Layer 4 of a small transformer language model trained on English Wikipedia (14 layers, counted from 0, width 128).
A neuron adds its activation times its output weights to the MLP's output. To switch it off is to set its activation to zero at one token and run the rest of the model.

Output weights of the MLP neurons that the questions are about. A number n stands for n times 0.0034.
n11: -3 38 -31 10 23 -22 -15 2 -8 -74 -37 56 -42 8 -26 -9 13 -32 -8 -5 19 15 11 38 6 -10 29 7 -2 -5 4 -6 11 -2 47 39 -55 28 -24 26 -34 -29 5 -15 -52 11 63 50 -14 -31 24 -21 18 -12 6 10 34 -11 -12 6 15 -2 -14 -25 61 -27 27 11 -19 31 -9 17 21 -19 -15 0 22 37 -1 17 27 19 -59 -47 -35 38 -10 -32 -10 -14 -43 -36 -43 -41 7 -80 3 8 -12 -20 27 11 0 -31 46 -9 -16 2 -16 26 11 1 -30 14 -1 -22 -24 -5 -27 59 35 18 14 -12 17 -55 44 6
n35: -5 -19 26 -7 -8 69 15 9 -9 10 0 -9 33 37 -25 18 -16 39 26 64 -12 -27 10 11 38 29 -13 22 14 28 20 49 0 -17 14 -30 -17 -15 20 -31 2 22 34 -16 4 -49 -8 12 46 -21 -33 24 -52 -1 -3 44 12 -36 32 6 -44 -12 52 16 -45 13 -30 24 17 -19 18 -37 70 12 7 -26 -5 44 12 -42 -47 -11 -29 48 -39 6 26 -20 8 -1 -25 -7 -1 0 -6 26 -34 -2 -6 9 26 -21 -10 16 -31 8 -54 -11 -14 -30 -16 15 20 21 56 -18 -2 -19 25 -3 34 -17 -32 -20 51 -16 12 -25
n40: 35 -81 -52 26 15 -48 -27 -4 30 -57 -28 -11 49 36 -16 -35 36 -25 -1 36 24 -11 5 -6 37 -2 -19 -7 -39 -33 5 -26 87 36 53 -35 -13 2 4 -24 -44 38 14 9 -2 17 2 58 29 -3 31 10 4 -29 -21 28 -21 3 -18 -28 7 -29 38 -11 -45 11 21 -42 -95 -8 11 -36 3 -38 -44 49 -14 1 -17 -10 27 38 6 -18 -28 -16 -25 30 -11 -25 -62 -22 -46 -23 -16 -55 32 3 41 -54 -9 -25 -35 -6 -22 28 -19 14 -18 27 -20 28 -4 9 7 8 17 -2 -57 38 -13 -33 0 -4 -42 -10 12 10
n51: -49 14 40 -30 8 46 2 23 -37 -11 -49 32 28 2 -24 -8 -12 6 2 -7 4 29 -11 -36 7 -1 -14 -35 30 -15 11 -59 -26 -8 10 -14 5 10 -37 11 19 11 -20 27 8 76 36 13 -17 -7 -53 -7 14 -49 -56 22 -48 -45 28 0 19 7 27 -5 -39 -54 -12 -31 -19 -77 20 -29 19 31 -38 -17 38 -55 0 35 11 -3 -3 3 16 -10 -49 37 -6 17 -15 23 25 -21 -10 0 21 13 -1 -45 29 20 35 -13 0 -31 32 -18 -28 -61 3 19 31 -8 -39 30 2 47 15 5 -50 -4 11 -22 28 -57 15 6
n55: -12 -7 -25 11 18 -28 -34 9 12 -21 40 -16 -29 -9 4 -36 -20 32 -24 5 27 -11 2 -2 11 -14 72 65 10 -9 -13 1 38 -5 -28 39 -5 -1 -28 35 -3 -15 12 -3 31 11 18 -58 -26 26 13 -9 7 -22 -21 -20 -64 0 -8 38 46 -18 5 12 0 -41 43 -31 0 44 15 -2 34 -20 -40 42 30 4 -29 46 -11 -23 38 40 47 36 -19 14 -45 7 93 -14 12 -14 75 -55 -16 20 -47 31 5 11 22 -7 -1 -25 66 -44 -11 -21 29 -43 -16 5 -14 6 12 30 49 51 28 7 -19 -42 -32 52 -5 33
n64: 28 -20 29 4 24 -43 -16 -6 -29 -6 7 45 5 -11 1 18 24 -32 27 -30 15 -12 0 11 -34 -6 -7 5 18 8 31 -24 -32 17 -36 -30 -25 36 -15 -20 67 38 -1 -11 0 15 18 21 9 -31 31 8 -6 -32 23 25 -1 3 -25 19 28 52 46 5 -23 -17 -10 -20 20 24 -25 41 -10 32 -23 -38 2 -16 -61 25 -46 -17 53 -1 60 1 20 -2 25 37 28 -7 3 -54 -4 25 18 -31 4 17 7 -10 30 0 57 -26 -39 16 29 -51 25 14 -34 4 -8 -2 39 -65 -13 7 3 -6 28 -30 84 21 39 -2
n79: -16 20 -39 -5 19 23 -40 71 -17 41 9 -18 -1 25 -13 59 -6 14 33 -40 -36 -21 -15 12 -48 1 6 -22 -71 6 -24 -46 20 -29 -8 -50 -22 3 37 -7 -6 -12 -9 -12 -2 39 -13 30 49 9 -5 -11 1 19 -16 12 -60 -2 11 48 -25 -5 -15 14 -38 0 26 22 -16 -13 11 30 -15 -5 -2 -17 -22 7 29 -36 -21 -71 -8 -32 -3 21 29 51 -47 -18 37 24 26 49 40 48 -6 19 -32 -4 -32 -44 17 -31 -3 9 -1 -25 -7 22 -9 -40 2 7 10 -40 -6 -21 -3 42 -14 11 29 -10 57 -5 25 12
n90: -40 34 -46 8 -25 -38 -24 6 31 11 7 9 -60 -47 9 -23 -31 8 6 7 8 3 7 36 23 17 7 28 0 28 24 9 2 59 -24 -8 -31 21 83 -25 33 -10 -16 2 47 -42 19 -59 13 38 -28 24 4 -58 -11 8 -38 51 1 24 20 24 -6 -8 -26 2 19 49 -25 8 -35 15 0 10 -7 23 25 -23 -55 11 20 20 -3 65 -12 10 71 7 16 25 -46 -2 -34 -46 -6 17 17 2 -18 -1 76 22 25 7 -3 59 -27 6 67 -4 34 29 -18 -25 -12 -13 -15 61 -21 -21 -63 -15 -11 -26 -13 -46 43 -27
n99: -21 20 -48 -9 -21 7 3 -7 -83 -30 -94 28 13 1 -44 -39 -3 13 27 -25 33 -21 43 5 -15 -17 -21 16 9 30 -24 32 8 -39 14 4 -9 -25 -52 8 -12 -3 14 -1 9 -7 39 -18 24 -63 -19 10 -10 29 36 5 19 10 10 12 -6 -5 58 17 -58 -17 8 -45 -36 3 -14 32 -58 -2 -32 37 43 4 21 -34 26 -36 -29 1 -2 5 2 4 -2 22 -23 13 -30 -47 -2 -3 -9 -27 -26 -1 -6 -8 41 -4 17 38 34 -22 1 -17 -55 26 -4 6 -4 -13 -39 -20 10 24 17 -3 39 -1 -4 -15 -42 -26
n156: 17 -11 66 25 38 3 17 42 0 66 1 50 14 8 -38 39 16 -4 36 -5 -2 -27 39 -29 -22 -8 -58 -36 0 -29 -14 10 -62 -14 15 26 24 -7 -5 14 -14 -11 27 8 -4 -35 -1 -19 5 -38 -9 -28 -34 -22 -20 30 8 -7 -15 -16 4 -11 32 -30 -30 13 10 -15 62 27 24 -40 13 -43 -14 -5 5 8 37 -25 -28 47 7 21 -38 58 -12 12 27 20 50 -31 -13 -16 38 29 23 -2 -14 -26 -27 4 -34 31 22 -6 19 22 21 -34 26 -61 -43 -21 -10 35 29 -22 63 8 -24 -51 -17 -12 42 -2 -11 -50
n186: -49 -46 -7 11 41 29 -47 -8 -5 18 -9 -12 59 16 -43 18 37 -21 30 28 -40 22 11 36 18 1 -15 27 31 2 11 -11 -5 3 -20 21 -4 55 31 -79 -8 6 16 28 -9 -65 -16 30 2 4 20 2 14 9 18 40 -35 60 34 17 -8 18 -4 -11 33 -23 17 10 26 0 12 -38 -7 -24 -1 -16 -45 19 48 -86 15 -7 32 10 9 41 -42 -31 -30 -11 -26 -29 29 -1 8 0 -39 17 -19 6 11 31 -31 39 6 10 54 -34 -23 -48 18 -29 -33 -21 36 -3 -32 37 -67 25 -21 -1 37 -22 -44 -21 10 -10
n231: 5 -57 2 -74 15 -29 -50 -50 33 4 -35 12 55 22 14 5 -29 -8 -23 -26 -1 -38 -25 23 35 -33 -2 19 -22 0 -22 32 20 -8 38 -64 35 3 -14 1 33 -12 6 -3 -56 51 14 -29 -36 -31 36 10 -7 -21 -6 -19 37 78 9 -15 -23 -7 46 2 17 -37 -13 21 -15 -25 -7 8 -34 13 10 -14 -21 -7 -1 -8 28 6 -7 -37 37 32 -35 21 -9 -20 -5 9 30 -35 20 -17 -7 19 39 -7 10 -9 -3 30 6 7 41 -41 13 -54 10 -6 -5 9 -13 7 28 6 12 -9 28 -77 -73 -6 9 -4 -27 -9
n256: -48 27 39 6 25 -16 60 50 -6 11 15 27 -5 10 -26 7 1 21 -31 -10 -43 -23 33 -10 -20 3 -34 13 -11 -3 -52 25 8 19 80 -14 -22 -43 26 9 -14 35 7 35 19 7 11 2 16 20 0 30 -28 -86 -33 -54 26 -3 7 5 10 -16 62 14 -5 -1 -16 4 -10 16 -46 19 45 -40 -40 -4 -36 14 -8 -27 -31 -21 4 -3 -27 -4 14 5 -68 -2 13 0 31 5 35 31 -39 -19 -35 -2 12 -14 20 -9 48 -14 36 -55 21 19 7 36 21 28 -12 -39 45 -23 -46 -3 23 53 -12 -24 10 8 -18 -10
n267: -49 -14 11 27 9 34 -24 -7 39 -4 -4 18 -33 31 43 -28 -33 -3 2 -18 -22 28 52 -23 -8 -55 37 36 -7 -9 -6 31 17 21 -14 -35 -10 -47 26 -25 -32 16 29 16 -9 -1 39 16 -37 33 8 4 84 85 -36 46 10 21 -20 23 41 -14 35 40 -60 -24 -13 -15 3 -30 22 11 9 -23 -17 22 -31 -1 23 13 -34 -9 16 -69 35 -8 44 -39 17 -28 39 49 -11 -61 40 19 -40 24 17 9 -4 21 -23 -13 12 22 12 -16 6 -14 13 -27 -4 -3 -3 44 -4 44 20 -85 11 45 1 69 -38 33 -32 14
n275: 3 38 -33 -7 24 -21 -7 6 -2 2 22 -58 -42 -14 39 -29 9 -66 -1 -24 -16 -9 14 16 -7 26 -27 -15 30 1 3 46 -51 27 14 60 -16 -29 -18 4 -6 33 -9 -8 -4 74 15 -3 11 2 21 14 -4 44 -25 -11 29 -12 2 -22 3 16 10 -10 29 7 -42 46 -6 19 44 16 -66 10 43 -4 4 22 -5 9 7 -21 21 32 34 -53 -27 28 -17 -43 23 -25 12 16 -18 9 -41 9 16 -13 -68 2 45 -65 -17 6 -33 -32 -31 -23 -32 8 -52 -7 -36 -21 1 10 8 -94 -19 9 7 -3 -24 38 -21 11
n300: -80 -13 14 14 48 8 24 -16 38 11 53 -19 36 5 19 46 17 54 31 -33 -3 -13 24 13 -69 -10 20 -65 -74 30 -16 5 8 -53 21 -27 -29 -25 37 -20 31 -86 -20 -6 -21 -33 -32 -64 -12 -22 20 80 10 -2 -15 -20 -9 -3 -4 -8 16 -7 -18 42 -12 4 27 -25 -11 -21 -4 -8 20 9 17 13 -11 0 14 -8 13 24 -23 27 62 -37 25 2 -31 -23 -14 17 1 2 -24 63 39 -54 4 42 -3 2 30 5 -14 1 -17 18 -46 12 -28 -2 -18 13 16 -44 -19 18 -56 50 8 49 13 -8 -5 0 -5 -53

Each question names a token from some text and the token that comes next. It shows the activations a of the neurons there, in the order above. A number n stands for n times 0.014.

Then comes g, the gradient of the next token's log-probability with respect to the MLP's output, scaled to length 1. A neuron's effect is roughly proportional to its activation times (output weights . g). A number n stands for n times 0.0037.

"ent", then "ro"
a: 1 5 -4 20 -1 -1 0 0 1 0 -2 -1 0 -1 -4 -14
g: -5 17 -13 -9 48 3 1 -14 -7 -1 -15 69 7 18 12 24 -20 2 3 -24 18 -13 5 23 -47 4 -15 11 18 22 -21 27 -5 -35 -1 9 -36 -37 22 33 7 1 -14 42 -31 -48 -15 27 40 0 35 12 20 -6 26 -56 -15 41 27 31 -27 0 -26 -15 -45 -46 12 -2 8 -7 2 -9 -6 20 -10 15 4 -14 -46 -6 -12 -32 39 30 -59 -17 27 12 7 -34 -38 22 -48 -24 1 -4 -8 -5 28 -14 -14 -15 0 -19 -33 -29 -20 -7 -5 18 5 -48 6 -29 10 -27 19 9 13 12 -10 -14 5 4 22 -12 31 -2
Which neuron, switched off, raises the next token's probability most? n300

" mi", then "les"
a: 20 3 -10 94 4 -1 0 -1 0 26 1 0 0 14 0 0
g: -27 4 14 -3 12 -12 25 7 -47 7 -28 32 4 -4 -46 -10 8 29 10 -39 30 15 -6 44 12 -1 -8 3 5 5 5 7 18 23 6 53 -9 -30 -7 2 -10 16 -24 17 11 27 32 17 10 6 -13 -15 -16 5 13 -31 -5 -23 -11 10 -23 -3 18 -12 47 -32 8 10 -35 -3 32 29 57 -49 6 37 11 -32 8 -43 -11 10 -33 27 -19 -13 -18 17 18 -2 1 -18 -38 -19 -4 29 52 32 22 -17 3 50 -3 -6 33 35 -27 -22 -24 -15 1 -15 19 38 14 9 28 16 42 -22 24 -12 -39 59 -23 -4 14 12
Which two neurons, each switched off alone, lower its probability most, in order? n51, n11

"hi", then "bit"
a: 8 0 17 0 3 -3 -1 0 4 -2 -8 -3 15 0 -13 3
g: 26 5 -1 10 -29 -59 15 -6 18 25 25 52 15 -43 -2 -12 8 -16 -9 -14 -15 19 5 -30 19 -14 14 -7 -34 22 15 -44 2 -7 -18 -12 -7 -8 -41 -32 -2 21 10 0 -6 -6 -8 10 24 16 -28 6 50 4 -15 12 -6 5 -11 -11 13 21 -2 -30 -15 18 -39 -13 10 -36 -19 2 29 -33 -41 -54 14 -24 -10 -39 20 13 8 2 -19 36 -34 9 2 -27 -8 30 -11 5 -22 29 16 -35 83 -18 31 -6 16 -4 8 -5 12 -35 -41 14 31 49 -6 -5 -14 -22 24 24 -9 16 -46 21 18 8 -5 -32 38 -10
Which two neurons, each switched off alone, lower its probability most, in order? n40, n275

",", then " its"
a: 7 -4 34 14 1 -5 0 -2 0 2 2 0 0 -1 -26 3
g: 14 -4 31 16 -33 -9 25 -2 -31 20 28 -13 -24 13 -26 2 19 -20 -36 37 -14 13 -2 36 4 13 13 5 -15 -41 36 19 21 -11 -4 26 8 7 45 6 5 -37 21 16 -46 -48 -4 16 8 -15 7 -11 -9 -8 2 22 26 8 7 -11 -6 1 20 -2 -28 9 44 3 42 8 -53 29 61 0 12 4 -4 4 9 -16 4 -11 -3 4 -29 -24 -33 28 30 21 -15 17 12 -50 50 -12 -9 7 -12 24 -10 -11 -28 55 -13 -22 18 6 19 -5 -23 11 -18 19 14 38 56 34 21 18 10 9 17 -27 -31 -12 -11 -66
Switching off which neuron hurts the next token most? n275

" in", then "vi"
a: -2 7 29 0 0 1 -2 -10 -2 0 2 0 1 1 -16 -1
g: -37 5 49 11 8 26 26 29 3 -6 -54 19 -13 -15 3 2 7 -3 68 -1 -1 14 5 -36 30 -13 -33 56 -20 43 10 41 5 28 -5 4 -16 -16 -1 9 42 -8 17 17 6 -26 -2 50 -32 9 38 -14 56 51 11 -18 -44 -8 44 -45 22 -12 -9 9 12 1 3 -4 -25 27 -12 -23 25 21 15 -16 36 -5 -4 -4 6 -7 8 14 -6 -23 42 -17 3 3 1 -5 11 30 -23 -38 -6 -4 -43 -18 32 3 -1 34 2 -7 -2 6 -27 31 17 16 19 41 5 -6 -19 16 10 -32 13 -35 -17 -10 16 -26 4 27
Switching off which neuron hurts the next token most? n275

" ", then "em"
a: 2 0 0 20 5 -4 -25 -5 0 0 0 -1 2 1 -6 1
g: -16 5 -4 40 14 14 7 -37 15 -16 0 5 2 8 4 -29 14 7 -15 -18 -12 -25 -8 5 -30 -31 -3 19 26 -36 -25 39 -41 34 -9 1 25 14 -2 2 -5 -8 -12 -20 20 -13 28 -37 3 27 -21 -6 -10 1 -42 2 14 35 -8 1 -25 -12 -19 -25 -1 27 18 25 0 20 20 21 -24 12 8 -17 30 7 -28 55 8 -17 -4 -38 -42 -12 5 -4 4 7 -2 -25 -50 -13 -65 -17 8 5 -76 -4 -19 -31 -6 38 9 -12 5 16 5 4 16 14 19 -20 9 28 -19 -34 2 29 -21 12 61 5 -59 1 0 -68
Switching off which neuron hurts the next token most? n79

"cent", then "er"
a: 0 1 1 -1 -3 -4 -8 0 1 0 -4 -9 13 0 0 -1
g: 23 20 -23 4 43 83 -34 -10 4 18 9 -7 -16 24 21 -15 -4 -19 4 -14 34 19 38 -16 32 -27 22 -12 10 -29 27 -8 -6 -13 4 39 10 -1 21 2 10 -21 1 23 -8 2 19 39 23 2 -24 -42 11 13 9 33 -18 -46 -18 -15 8 15 32 -18 -43 52 -6 -3 -13 -1 46 1 -3 11 37 3 -10 22 8 -4 -7 4 -4 1 25 -55 -8 -52 23 2 -12 14 -1 2 21 -13 21 19 16 -2 -26 9 -13 -40 45 5 9 -56 7 -10 -53 -2 6 -4 -37 1 -6 27 16 24 27 -14 48 -44 15 -5 -2 14
Which neuron, switched off, raises the next token's probability most? n256

"ch", then "ler"
a: -1 -5 -10 9 15 1 2 -1 -18 5 1 -3 -2 4 -2 -20
g: -6 -2 -31 18 12 -12 9 -33 -30 4 -16 -18 15 11 -22 18 8 23 5 3 9 -62 7 -8 61 -16 3 -63 9 20 0 20 -5 31 -24 6 -9 -26 -51 59 -29 43 20 -11 30 -15 -5 -3 -17 -16 21 -17 -15 -18 46 34 0 -9 -47 24 0 6 33 12 8 -1 2 11 -21 -19 -4 6 2 -7 27 -13 -5 -34 -16 -35 -20 6 25 30 7 -7 -2 -14 5 -12 13 -5 60 -24 29 11 -30 31 45 29 26 -3 -2 35 23 6 -15 -31 18 37 20 -17 7 45 12 6 12 -23 12 0 -3 44 11 46 -37 -2 -7 2
Switching off which neuron hurts the next token most? n300

"t", then "ring"
a: 16 1 3 4 2 -5 4 -10 -1 1 -8 2 16 3 -12 -1
g: 4 49 -34 -20 65 -19 27 14 -1 -3 -25 4 -64 17 -5 28 -12 -2 -36 -25 -23 3 -7 -38 3 15 12 10 22 -51 -10 -30 -15 -22 25 25 -34 1 -38 39 11 -16 16 19 -2 0 28 20 14 -5 -4 -7 7 -20 30 57 -28 26 -6 16 11 10 1 -13 2 2 20 14 24 -21 -78 -38 15 23 0 6 14 -11 12 -8 10 22 1 -28 -35 -10 13 36 27 15 9 25 15 -24 -1 -19 -44 -22 12 -12 -22 11 1 -23 7 20 31 -31 32 -11 1 3 23 -21 -20 -32 2 -25 12 10 -31 -13 19 -14 -1 -55 -30 9
Switching off which neuron hurts the next token most? n11

"on", then " ca"
a: 50 -3 3 10 -4 -10 -10 -10 0 16 -7 1 13 41 0 1
g: -16 -31 -38 -7 -11 -15 4 23 -22 5 5 20 8 20 16 0 -11 -26 -52 -34 -13 -16 3 28 11 55 7 18 3 3 -1 -11 -38 -45 -22 15 27 -31 -3 23 2 -7 -26 -42 8 27 -26 -24 2 50 4 21 -16 29 -11 -5 -19 -49 51 8 16 -38 -3 -21 -25 -10 -42 29 -11 -23 -30 29 2 6 0 8 -5 15 39 13 -10 -35 17 -20 31 -39 37 -26 -2 5 -11 60 8 -1 -7 -19 -7 17 -16 -44 -10 -12 -10 -11 15 6 -37 15 6 -37 13 24 -1 -20 17 -9 53 0 21 -17 -23 -45 31 6 -37 17 0 23
Switching off which neuron hurts the next token most? n267

" four", then "te"
a: 2 5 3 1 6 -35 0 4 0 8 -1 -4 5 0 -12 3
g: -27 -30 -34 19 9 29 -8 -18 -17 -11 -53 -56 -4 -28 17 -29 3 21 12 7 -12 -3 -17 -1 -15 5 -22 -24 35 -8 -1 -7 -8 24 9 31 -8 -41 11 14 -17 54 6 -3 0 -9 4 -5 1 8 49 -7 19 5 -20 -17 9 9 -3 -21 -5 44 -15 -55 14 -22 -61 -46 13 -9 -1 28 -27 31 22 -2 -10 -7 -34 15 11 14 -27 47 -56 5 43 -7 -5 -5 -15 4 -11 29 -30 -31 -31 -19 -30 -43 -3 3 42 -14 -3 -19 3 -19 -11 -7 12 1 19 -29 -6 -15 0 34 -14 -19 39 -14 -18 -25 42 -4 0 52
Switching off which neuron hurts the next token most? n64

" run", then "s"
a: 0 -2 -8 28 7 3 -9 -1 -1 7 1 0 0 0 -1 -39
g: 32 28 -41 30 6 -1 -61 -4 5 -45 21 8 23 -35 -24 -55 5 -1 -32 -2 -5 -28 -54 -28 36 4 6 29 -17 19 20 -28 -20 45 -25 -8 13 14 38 16 -15 4 -22 -27 10 -12 48 2 -47 0 15 -35 -12 -24 -2 -8 13 -37 -32 -15 36 29 -6 44 -8 -3 5 -7 8 17 -5 7 -9 -41 33 5 17 16 7 -24 -39 37 28 -3 33 1 36 34 2 -27 -14 1 0 -3 -29 0 -3 3 18 2 1 -3 -16 -20 12 19 -53 -32 -11 -13 -13 2 30 2 11 -2 -21 7 32 -16 20 -16 -37 -13 5 -18 -42 20
Switching off which neuron hurts the next token most? n300

" Si", then "mon"
a: 10 2 7 2 34 -5 -1 -7 -20 5 0 0 1 19 1 0
g: -19 39 34 -5 51 -21 2 -45 31 -33 5 13 -6 0 -16 19 -29 -2 -23 21 31 38 25 5 14 -3 11 22 -20 -23 -12 -3 -1 -20 -24 6 8 -24 28 -10 1 -27 -14 -31 17 16 29 9 -6 13 -13 -8 -7 13 19 -55 -9 -10 -13 -17 44 -33 -32 10 -12 12 22 7 -18 4 9 -31 23 33 30 -18 28 -36 0 -54 10 3 1 14 -7 8 17 -21 30 17 25 22 15 -53 27 11 -4 40 -94 -25 -8 -32 9 13 -18 -46 -7 7 -12 5 31 51 27 -12 -9 -21 -2 -6 -11 6 -14 -9 -3 -38 -26 4 -11 -22
Switching off which neuron hurts the next token most? n55

"te", then "mp"
a: 16 -32 1 -1 0 -1 -3 -13 1 1 -2 0 30 11 -1 1
g: -17 -32 -23 40 -19 -38 -26 -12 -18 5 -10 1 -34 35 -2 -7 45 -16 1 5 -18 31 -50 19 -8 2 0 -7 -5 -20 -16 -9 17 33 35 19 -9 -1 -11 8 -16 -21 19 16 28 32 -13 27 1 1 -40 -15 -5 44 3 15 14 -59 20 -33 -4 -12 24 -59 17 27 40 22 -20 5 16 39 14 -17 1 -7 -2 34 -9 -14 11 -52 11 1 13 -24 -1 26 -11 1 -7 34 3 -31 1 15 -10 22 25 -26 7 10 8 -10 6 -76 22 13 30 18 -28 14 -61 -4 -13 -2 -6 23 -12 -12 12 28 -46 -13 -40 -39 11 -4
Switching off which neuron hurts the next token most? n35

".", then " The"
a: 0 2 26 3 1 -6 0 -16 -1 0 -3 -3 20 12 0 1
g: -22 18 -1 1 -18 -56 2 -9 27 -50 -18 -21 -12 -7 -24 -2 -28 24 10 5 -38 7 -2 -11 5 -34 5 25 25 -6 14 -38 -7 16 -9 -5 40 -17 25 -50 -23 52 -4 -34 12 -28 11 -43 -13 16 -8 25 -3 2 6 10 18 48 5 37 46 -1 29 0 14 2 3 27 -21 28 -60 14 -54 -21 -11 -23 -8 21 19 -35 -3 -17 -9 45 1 31 13 -9 -21 -12 3 4 -1 29 22 -25 -14 7 14 9 -22 -17 -4 2 5 12 11 -20 51 -21 -5 24 18 -65 -27 7 28 -18 -25 6 36 42 -1 21 -2 -22 24 0
Switching off which neuron hurts the next token most? n256

"rd", then "ő"
a: 2 1 -1 5 8 -4 3 1 -5 0 -25 1 11 -1 -4 -6
g: -5 -3 -17 34 -46 -30 -11 34 -19 -31 2 -25 8 -14 35 -5 36 -23 3 11 10 -52 8 3 -24 -8 9 -38 -10 3 3 5 18 35 -1 18 31 -23 -14 18 -19 46 -2 22 13 -27 2 -7 10 38 51 -8 19 -6 9 -20 7 3 -15 -8 -21 -15 -7 -40 -5 37 30 27 39 34 -9 -31 -27 51 0 -35 21 -7 3 -1 -2 10 -9 -27 22 -15 37 -11 -55 17 32 60 -3 -22 -33 70 15 -9 -40 25 1 -7 6 10 -8 -16 -2 17 46 19 -5 -3 13 18 -46 29 -1 -27 -6 1 25 -8 6 4 11 -15 -25 14
Switching off which neuron hurts the next token most? n186

" pro", then "posed"
a: 8 5 10 0 8 8 -13 -4 0 2 -4 3 3 23 1 0
g: 3 -1 -17 44 0 17 13 26 -19 1 16 28 -2 2 21 8 46 0 -14 45 -18 6 6 1 7 -8 27 -8 1 -17 5 70 -58 -3 12 46 28 -11 19 -16 30 21 9 -17 -14 -34 -26 -15 -53 -20 21 -60 4 9 33 -11 3 21 -10 11 17 8 23 12 31 17 -24 23 -2 -35 15 22 8 14 46 -6 10 25 -44 0 5 20 -26 -27 5 1 -46 1 24 2 14 8 -35 44 5 15 21 1 2 -57 16 4 15 -4 -3 -4 30 -49 -15 -45 15 -16 -23 -21 -10 33 27 -6 -31 5 14 -39 18 -14 9 -17 -23 -24
Switching off which neuron hurts the next token most? n79

" Mar", then "ina"
a: 0 5 4 10 0 -12 1 -2 -43 -1 -7 -2 0 6 -5 0
g: 21 -11 -5 43 -36 -9 14 2 15 -6 -8 -12 13 11 -16 -35 -28 -3 -27 36 -4 -12 5 29 5 -30 35 -9 -11 19 56 16 28 -47 -92 -9 6 15 25 32 3 -37 9 -14 8 5 21 -4 -5 -1 -14 10 -11 -34 -2 -25 53 3 -5 35 -8 -11 -13 -33 -3 -2 -14 -10 -4 37 0 5 -40 31 -7 -1 29 -22 9 44 15 23 21 -25 -7 13 1 -26 -19 -2 -16 20 0 17 41 35 24 -27 28 28 3 -10 9 -33 20 39 15 -4 4 -10 40 21 44 -3 10 43 10 -12 1 46 4 -35 22 18 -35 5 13 -21
Which neuron, switched off, raises the next token's probability most? n99

" Ke", then "no"
a: 0 0 9 -1 2 1 -5 5 -39 1 2 -7 0 2 1 3
g: 7 0 -17 24 40 -33 9 19 -1 30 -16 -45 45 6 38 0 -33 -9 -29 -12 19 -30 -33 16 0 18 2 4 -51 59 4 -10 8 16 -21 9 -46 -6 -47 7 27 13 -7 2 30 -30 -30 -22 26 -10 0 -9 -23 24 -11 0 0 20 -5 -31 11 -15 47 10 16 -15 -24 40 13 18 -39 15 19 41 28 -15 10 6 -5 -36 31 18 16 20 -28 36 25 60 51 -14 -36 23 -14 9 28 5 18 -10 -21 14 -14 -21 -14 -6 10 47 -6 -7 -18 -17 -14 -35 2 -11 19 -5 0 12 -2 -21 12 -4 29 -8 -57 12 -2 -19
Which neuron, switched off, raises the next token's probability most? n99

"k", then " d"
a: -1 0 -7 9 1 0 4 -22 -5 12 -1 0 0 3 -4 0
g: -12 20 27 2 -12 36 10 5 -20 45 21 -58 -4 18 1 13 -14 -9 -19 -25 -36 10 29 9 32 28 32 -18 4 8 16 30 20 -14 -4 12 -34 -19 -2 -11 -1 34 15 -1 -19 0 -55 32 18 -52 16 -17 -25 2 16 53 -16 -24 11 -7 16 -9 0 -16 0 -11 0 -32 52 -21 -16 10 -36 -22 -1 -10 -13 26 44 41 32 77 -15 13 -39 0 6 19 6 17 -9 -20 33 -39 16 12 -16 34 34 15 -4 -2 6 -8 -11 7 24 -6 -3 25 10 -8 1 -26 -4 49 31 -39 -18 -16 -12 -1 19 13 -7 36 -42 -4
Switching off which neuron hurts the next token most? n90

"n", then "ick"
a: 1 2 -5 -1 4 -3 5 0 -4 0 -1 -22 0 5 -9 -1
g: -7 37 -51 12 -26 -17 22 -26 -22 -52 -23 11 -48 10 12 -51 -26 10 -23 -23 63 32 -18 -11 -26 -18 -2 -16 19 4 -29 9 14 -16 19 -26 -12 0 30 -9 -34 21 -28 -30 41 12 -8 -48 13 24 16 -13 16 -3 7 8 1 -14 11 14 18 4 24 32 -7 39 5 23 24 -22 -3 -42 21 2 -35 4 23 59 -42 53 29 21 20 -15 -9 31 -5 37 4 21 10 13 15 2 -15 -3 6 -13 -8 26 -46 -15 29 2 12 2 20 4 11 10 18 -3 -11 4 21 11 -15 -33 20 -41 14 20 38 -29 4 -5 23 -19
Switching off which neuron hurts the next token most? n231

"ine", then " bi"
a: 2 2 -1 10 -1 0 -3 1 -17 22 0 1 11 0 -10 -11
g: 62 -48 30 -26 -12 23 -3 25 10 14 -2 -33 20 -38 22 -15 -13 21 12 29 -20 -29 -68 18 26 11 18 -4 53 4 14 35 3 8 -5 24 24 19 -3 -8 -2 0 -37 -3 -13 20 -13 1 17 36 -14 24 38 38 28 20 9 -38 20 -5 -33 28 -15 -32 -34 33 29 -5 -2 15 -27 55 12 35 1 -19 -36 10 -22 10 -18 -28 24 9 -7 12 50 -34 -2 -6 -20 0 9 5 1 -11 12 36 -8 1 -3 -20 35 1 -25 3 -27 -18 5 31 69 -29 -11 16 -12 -9 -22 -3 -12 -16 1 16 8 -17 -15 7 12 -20
Which neuron, switched off, raises the next token's probability most? n156

",", then " "
a: 8 4 79 7 0 -4 -1 -22 -1 3 0 -1 0 0 2 3
g: -24 19 38 -25 -29 -25 2 -15 -1 33 41 -3 37 29 13 9 -16 -38 -1 39 10 -3 23 35 0 23 -45 18 0 -62 67 29 -50 -18 29 10 -23 -6 -24 -5 -6 -58 7 4 24 32 -20 38 13 0 25 11 12 5 26 25 6 -21 -31 -3 -3 -5 -13 -5 3 -28 20 0 -48 -4 18 13 5 -22 8 34 -13 0 -27 -19 -4 3 15 -4 -16 -36 -27 -18 45 -22 18 -9 -63 -29 -34 10 -16 -8 -5 26 -14 10 12 11 -11 18 -15 33 10 -12 -36 19 -8 -8 -7 -14 -6 9 -3 -34 5 -32 12 -33 -23 -31 6 19
Switching off which neuron hurts the next token most? n40

" with", then " F"
a: 28 11 21 -2 12 1 -9 -11 2 0 -39 -3 5 -4 0 -4
g: 13 47 -41 -16 -21 -1 -33 12 43 -50 -12 -4 1 -10 -12 -29 -19 -1 2 11 14 1 19 -6 47 10 -28 -30 -25 -36 18 -34 -21 20 1 -6 -11 8 16 -36 5 32 -14 1 36 27 0 19 24 -1 -20 26 10 15 8 13 7 -20 19 -25 -6 22 3 57 35 -12 -1 31 44 11 9 -38 8 6 26 17 -21 23 20 -52 35 -15 11 -4 -18 18 4 -17 -22 -20 22 -10 -45 -61 5 -3 2 -12 4 4 5 50 -20 -11 11 7 43 10 18 -22 20 12 -18 -14 0 -7 -47 -42 -1 -10 -10 10 -22 20 67 29 26 12
Which neuron, switched off, raises the next token's probability most? n186